Layer 3 of a small transformer language model trained on English Wikipedia (11 layers, counted from 0, width 64). Numbers have three digits each and are written without spaces.
Take only the direct path to the model's output, skipping the later layers: a vector added to the residual stream pushes a token's score in proportion to its dot product with that token's output vector.

Output vectors of the tokens that the questions are about. A number n stands for (n - 500) times 0.004.
").": 500273598562435360497319497524703529338316468431482384566645413110504584168463348597604710399387451522482351405551424644581414553615695332509794378523652539430479566566406489347357675548441473
"ately": 675134827575433535539197406218662738491516145691555407703575281645440396663479556601463685232413338686745494430769418600600732466613398506807929462437510161770370725740445541516726301613250754
"s==": 522394560643417585597431372608439651527637201429780487715661589738708484323401473828341473576650261792662267365456461579415547118574487972757789448420328200578681564285289554439537230805464732
"er.": 432474586314502540657430432329522584385540684500146449723868475382385588248394794644639666297416291740516348574485619598513500287504644521584614389361461418570522597520704453248493669565424378
" (born": 583526679697486400720466393463522406423586459699272417655648230540348580527561393780470479584537381701544075238351599565561642333481613417456632404338406195532548567390474662457369421583505577
"ently": 618465603370444444609586381363526419603661365684368199737704177523476605244846476709328677474695208565507326342553510622398812491669520500722616627286433500420029537463461482459563542661489726
"erman": 643421527538470388710443381388582449383336495298216357606726530278478450533594552789532688642412260801500524303387421505331684192370629504564615319650468301603495712250567764299523492563574554
"owever,": 951244572420389534763035351454546561517617139242317114768646411356343302359746370825619737552628242378774437430453527554315597409411285526707937198391613335788295662228517897738729539515239945
" information": 621520674391456626599197313476340689573468138636536346662836589541417482689584504639334358390516437760666282576257405735233744223610555770591629444491600274306349547445751688387607459540495606
" |": 400635472524553464471456602559718384418585531406534607329421500598647544564380735475579416657327463503584598399373419484565475677432482475599532614561358496533627358556445415570457567412510401
" =": 625589586582436617518294503323417473507561391532217581575590303574649494633468668662421475697816438410529208393372326536495669462524564660360717562540363376591770505382618660625544171753409590
")": 423424520392454391402484497480735396364427530535435528446560552237497642425361364553480559438336488404389431467476403615641518565592647331337638513587537638300539504519369595321339546532534478
"s.": 322361571646504397561459434409469577394363483563700668598729561289394307212420513484559397399655429696562394566436451508426338421802445623575813534368590471341636453724395493356402599528425409
"\n": 581731456426542602541563430524385528463554485765544496399465457565539633573522576591425406401768585437416372680335605535592379488518514405554406562563340431312666533478422469475376471727680652
".\"": 619432742554470422534161313425515650411653408372296490620729487290525415163569460531566685387493405767523268602445295628500688435728543469570799420292723574567633453787566372340489602464505510
");": 480442569584401542486467497415666533445530572725448495530596586218508368413589329681598759315378437451515531523515379702525454504684597326369641675474724519306289670496471687368441698809469567
"reen": 594377735484485433599625438380493412640637528584146470569678566529418352476723550589453518703451332688506505351646394606209672254683560479581715393441384541611629730464542593536624768595230753
".": 388514595490529500509504464429547549360471568417317669466515520377379329360615478456507611425630553638480383582436412429642435565679508347526462533352518647324617313780416241408456570305508336
"very": 440500599743354460610350435363466650684838183343283308755449346459611658656626486606522633440483336674436412372515487553473676496582451586607601376270484212418402671622651582448635710465576495
"ult": 424652712471459488694385408360401422529664462564671352688534592475471598574746494511424462507528324425492618425582610520441609460517516417566628686528305259692662704507794497277613607287378396
"es.": 465455579541483441556434443220481640496418384743589376603786517245256632157308656587423677292671370765579481591437247573523511580639532618606747265411314558588600509450454448386489725444471342
"lished": 828252736461381356478691484623594590431486443601346427627774629451534625385843445775410543554329164726761467500316601697328576277826589649589595510386393340682184776418369681471714491524375798
"ength": 776572811756383599526564317570461433825524395547484322525753481490572430491500633530274601482140272434601397475586583563353443434728380817648846514542545367601442695348314773655680535783366439
"\"": 757485645573478607440393428599598587539695574417599508583678527540683643358384491465636367581440479636397322593522500599570737503545535479521804480405679547638728561623569506395497530554656442
"4.": 622466604615397435645560421559426576394569320570365456564774360306486516535679521482524634510542377683624301577334351604430435448513576419718732251476587536489643707689467393414484681379508573
"====": 645587763780423676504270379425422828464813407469550400599591459675613562294509484672570555521695466500637455383567306563211701492363546810624828599617381477684681586478442462640472246621391793
"ing.": 289478828459466554504490376401444442551366519545435408634813408447421417210366693705458790200556341751481500525574375612324587440649599686607664251340582381438581463455534387488368718667419533
"uel": 592421648427480484714387589556554763483591229769324488589690530251529666447743572779403552518512201821584126301578643527398857411500445505693532554647898230735463572427694454443627456560608814
"ason": 785658691733396624507436406224392666368500350680317500321588504378590622397496458584536625481621241724611683546286513518527608537488367594522461300354719326626349679673365384425598394385232514
" who": 477445603707498521630345384603616599433484463472314414755702262484414490379555549437511486494654516547530279470407363593479651451476478430615623433362455380621476514513741419305500500648334496

Output weights of attention head 1. The head adds the sum of these rows, row i times number i of z. A number n stands for (n - 500) times 0.00065.
o0: 503342517439740330479535463614358474471415450463411593438292556340498374395267548486410515691467538421478548467368388543409528516451359585380628514630591546516479432606653461560383415490541460
o1: 616583313457392571482247545431518556574525413306671356659404551510653571490485410575593515384374493370432436368476513264561505452403652351397511270796405493382442540314181490533412524607409593
o2: 404486541517716502362388326458461521567599449395443575506432612680574430608449777427692404700526280614600759452406372454413617646479362611650541571439536546682663278772636246703543616280454283
o3: 445510487536596471763531508505368424518386426564435564322499484333342276631644539551368517392727528708610575483415793342425271538521368427742352409496452418502355501518370413569512619352397470
o4: 362627516474566496790379442462183531605673437574343494598539291580407353502539699474556407287680667550694432790305689360579449459493448364803338337348567402501484323764574290474517714321539528
o5: 552630428502366559516494404418318647520569468514578422737716300477377532461582380522392573445740592419288497532587550570440506467395572648371486341555368493417425489412417629496451291574582816
o6: 427628474542397450573564341468340554438570523767281471542558293581408482384563647401440504417848561435406433672470498541357628355466434505389362601422508520389632349659698341433457507623559543
o7: 422345550559603538564567448599499343502425409357391634516433597517363328667479602376577519775536426656680447397485473506461453600469531543660640579439478444705577413707594505590581587341424389
o8: 389320609474576539284542575645784426469382597199480530413461593452710437595391583534679440749021398595580493335518331468439594587572551476573653484410637468682360589522485535653543661394470248
o9: 432398531407814480517674502546522451448373500411449568329385644394546420556352544558510381576266430407596589435373542587424476489528337406613406451552630669430102595621392347534339703445520447
o10: 706673722537594498489580305411325456545738547551535520635572479735417298698751547477383424553767475548629462467457678280392482503457376731804429511606396280546369479737569426603534384548550489
o11: 596390488480416460481429420512461471480458482423553547655460485450471559317507582432697446430494504527587340453524617183536603551508416509714457517414583476684569393655455351430493829308532468
o12: 466478505488482392299490388432352304409534506341730533621552592526252462455462529633444514505425521592461418369480480266439619393453450570499533491581475361528500499598400530607514549314441530
o13: 599583458505309586591458292556317565388679508487513333861542326682572541481635499394508521527826570439674460583588538524480621334401471506488585425337423435585525410402517697484566365568552718
o14: 225539290362502465788625656425536503558406377725459501399387436299154645441524446607429493197530727450680427699486595621573193584438555254611427520590495491305402620374286621408495405507538722
o15: 615513705553565485400574364525422522555639482675374512606424445529453438404694610378560433712545638558376406571611479302472665439508304534475770433286625449555412256804806563411555527496629421
o16: 701535600520775602558511526636519395633530475609486475463329558674563518623602481591486473811389346468398369325492424327457581487339518717413494612618396369609522545344677605629508209692523495
o17: 542438555476488608480365521687733450523376481341549421532340437573507592516423380445618595644450468494598420487573497371394676502441495397497627444481635451596568409552710576442544612415553322
o18: 477762484638430670796507433254335640585759383637529374528494405852491623543584663552540269394815528322706579610463512255445428555323478515617436578606240437614747339432255427536495269561547644
o19: 446485370463111340266516548520740551455382484385398456509587494305479653415310271522593522477311477335500394477411453827622664447659614483197592442585598743372421421471363677317534682423439548
o20: 576401421576455567432569534460653404379425535419526581578626354417520592471449505531312626634515580492586494471630491606418622520449614475446400407341519614582381425550559417527611598548541417
o21: 412419288311468361331535601536732595564427402603507488458492568243537612450323340474583582373246456272318413508491375836583542451601558477221478575484638752312452615227352742303445577473587693
o22: 476329442488320426188361559412682445364262581299589581422418684246347609377283478527612706477245507556349604388619258814629488628606538332328747653543679581440496601538483527453439462497384460
o23: 462455281385248604699579784392582462433380528553446465576503458366356533523457530527548668366505409444794538521560475612626368545423746444568301548448292503518516659332418564606394405510554629
o24: 455439596428531530564471564528430453573601483534471537784534420506338464493579516335537553591531499649649410418546529316412581382327603625437606340392633494706435330681642671481671452479458559
o25: 322755548491691502594529495350487419616579467634528469376545485684535542713490697663579238446468534562481553654263602284324437433490320510551309554494318344374624498501444411548547757577686443
o26: 490535469511376427423556445490565577460456511754532552454625553431531551370475430513448436343490651510104389714486511865598528533694453298392616516503525548229617563513453570315344487604618497
o27: 489314703463548541292517610593728509441423623301646513546419687365481618516421330467495677737311355533389527286682335509334613578433543635330705492592583539666418619447565522491542432603463516
o28: 324266594421620400259484698587720326618536643308681566520330525388451512756546333295374526716304395573591633431627610339462482416419477547401648455690492634612053476729406489486533541387460324
o29: 510433386609556519576519676583732448456414502372358667422466617540648482421419429451682590621323321601584440347486602555616548522494475440467464545527457613505591475519427412427342587521495311
o30: 312439523519730385501377516394448412472555326437549520475583565562533728494373618571494257465479429605254522431456478224429656590436529557589494545689444508575621717391464386502438537443534524
o31: 457457491462536373799645539533415435421528416554493609451366574377521470658603510584353573510398414365546470642449481616612410422366572582394385635576687548509260443425461242541472564579389350

Each question shows a token from some text and the vector z that the head gathered there. A number n stands for (n - 500) times 0.0033.

"ous": 545515648318558525441524411466785479565540452599576464531362665515568269488389518485546608634432
Which of these tokens does it push up most? "===="

"ens": 462451548521549464501472445489542502513477440530433514425488523438519447486459541463506508509488
Which of these tokens does it push up most? ".\""

"y": 437412523549515549524573466486500477524530530506336516435428529431626606506418493544448479519441
Which of these tokens does it push up most? "es."

" Her": 467384512572577526515573468415475513525474484521408456435452494462484526540473521475484473473545
Which of these tokens does it push down most? ")"

" Council": 463456510544498587498577462513522487530602569485370504492446549457580630502423428546458501531439
Which three tokens does it push up most, strongest first? "owever,", "ately", "es."

" Car": 451475540499562476447540502453478525475468489516461488507460485509511476519540550460519513517469
Which of these tokens does it push down most? "owever,"

"aj": 322428628419491527507450537459495526580629293584408457314608471494650514569435653422517456465458
Which two tokens does it push up most, strongest first? ".\"", "\""

"C": 543476579538501410401593607502448511479457497460679534423455529471407570566431249588537501469539
Which of these tokens does it push down most? "\n"

" L": 458509525481565500436524489446431504478508511498513502504437478506520497572515504483512513508457
Which of these tokens does it push up most? "ately"

" P": 546513539494536395429601614465426550457485539468617541494393436513442528514434403496429543477533
Which two tokens does it push up most, strongest first? " |", "owever,"

" local": 447528488495557492448504543459431472496550558517492488491429507492485468625525478570472458490436
Which two tokens does it push up most, strongest first? "owever,", "ately"

"re": 407610758278532455411315790487509600516447128632403376633524227552547385435598701405655375585377
Which of these tokens does it push up most? "\""

" Comp": 370386459565495413386533471476501564438392553472393543449543470625518479548530617394478466557462
Which of these tokens does it push down most? "===="

" and": 456568493456533491395515483415357461471632595499657481519362412528461501665489486561486516506447
Which of these tokens does it push down most? "."

"ict": 314424499542604488555487466448515520492504458570375555369509479402502586598420579463537491514413
Which two tokens does it push up most, strongest first? ".\"", "er."

"r": 425510555527539511452515538478536494472555499500397494504508488491487470489526563466536459513433
Which of these tokens does it push up most? "very"

" it": 427428568463687560371419412462598425469509474491427311277492360501576458586305454468513435478551
Which of these tokens does it push down most? " |"

"ect": 451534490446533430414538554518438509390461547484348449609484364525552423347566652438555523530554
Which of these tokens does it push up most? ")"

" C": 459416540560495550522606456470503486518505531515365507490437492440637609482428493556434474532423
Which of these tokens does it push down most? "ength"

"3": 412417519689467512513607486428428506538285573610412501486424509505505613599489508544421413437358
Which of these tokens does it push up most? "es."

"t": 464522463483655607387432401580633472526663533414438410432514486511460528520368343425532535547573
Which of these tokens does it push up most? "owever,"

" Cent": 528446520689521424625533339582475555447327516625472612523591436433414526504430556446509475436495
Which of these tokens does it push up most? "."

" soc": 458513496491550488437505546464433471492550561529488482496430501497494478609533474570479447484427
Which of these tokens does it push down most? ")"

".": 546620562483582667372499415581632453507766554417443424626570548573371437594502322501600551554400
Which of these tokens does it push up most? "owever,"

";": 452526379380407568421450483572383433433471589446474559435597547696664537576409566609435570587461
Which of these tokens does it push down most? "ult"

"ford": 527447380558568428444475447568544540500345660616393474633510486497482587486495499472500535527489
Which two tokens does it push up most, strongest first? "\n", "."

"&": 501508503492524428461534541475490554480462566528576523475456475510486546553472468494429521471517
Which two tokens does it push up most, strongest first? "uel", "owever,"

" Reg": 499587700392507441422429649552463525522418315528378426622470340491516428338676658440640446554452
Which two tokens does it push up most, strongest first? " |", "\""

"/": 545498535478545407458582604486410532451524520478606548478410475511440548544453391498458558453521
Which of these tokens does it push up most? " |"

" High": 470362571584395592517722467423457441511519581488307501476358514425773709474447494642380482530382
Which of these tokens does it push up most? "es."

"way": 518448432466473490514560494477574535506386594554581504429528411502532515569501554485421498451486
Which of these tokens does it push up most? ");"

" to": 442517407415449569445486458561393440444463567456475555469574502638633539569407536572438544551456
Which of these tokens does it push down most? "ult"

"om": 529467471484436495501551537504575529519394529550663515401503449487471491562495468547488486459492
Which of these tokens does it push up most? "ength"

" colle": 488499527545522511490500431534533520493512447466500499487537483483444494477496501457487558511512
Which two tokens does it push up most, strongest first? "\n", "ason"

"ted": 347556614595565573524468500497402511470580407445362573402493484423373457574397526485475561525501
Which of these tokens does it push up most? ".\""

"ad": 619414493579615413487600503433677459504358651621546470600315399517510387421491695471361418524599
Which of these tokens does it push up most? "\n"

" par": 502481564540513494481521452515523541479493455501459484492537471508474479477512528470504548511489
Which of these tokens does it push up most? "."

"ing": 523450469485467476504568522496588531518389562551629516413506428477490501572504502513461497453487
Which of these tokens does it push up most? "uel"

" R": 622515557508617402516532520523555480469376628507424416640413374574456418420587641445503538549559
Which of these tokens does it push down most? "owever,"

" just": 302420612435493502530447557466484527610633311592409502304589529473629535579446660427527445461441
Which two tokens does it push up most, strongest first? ".\"", "\""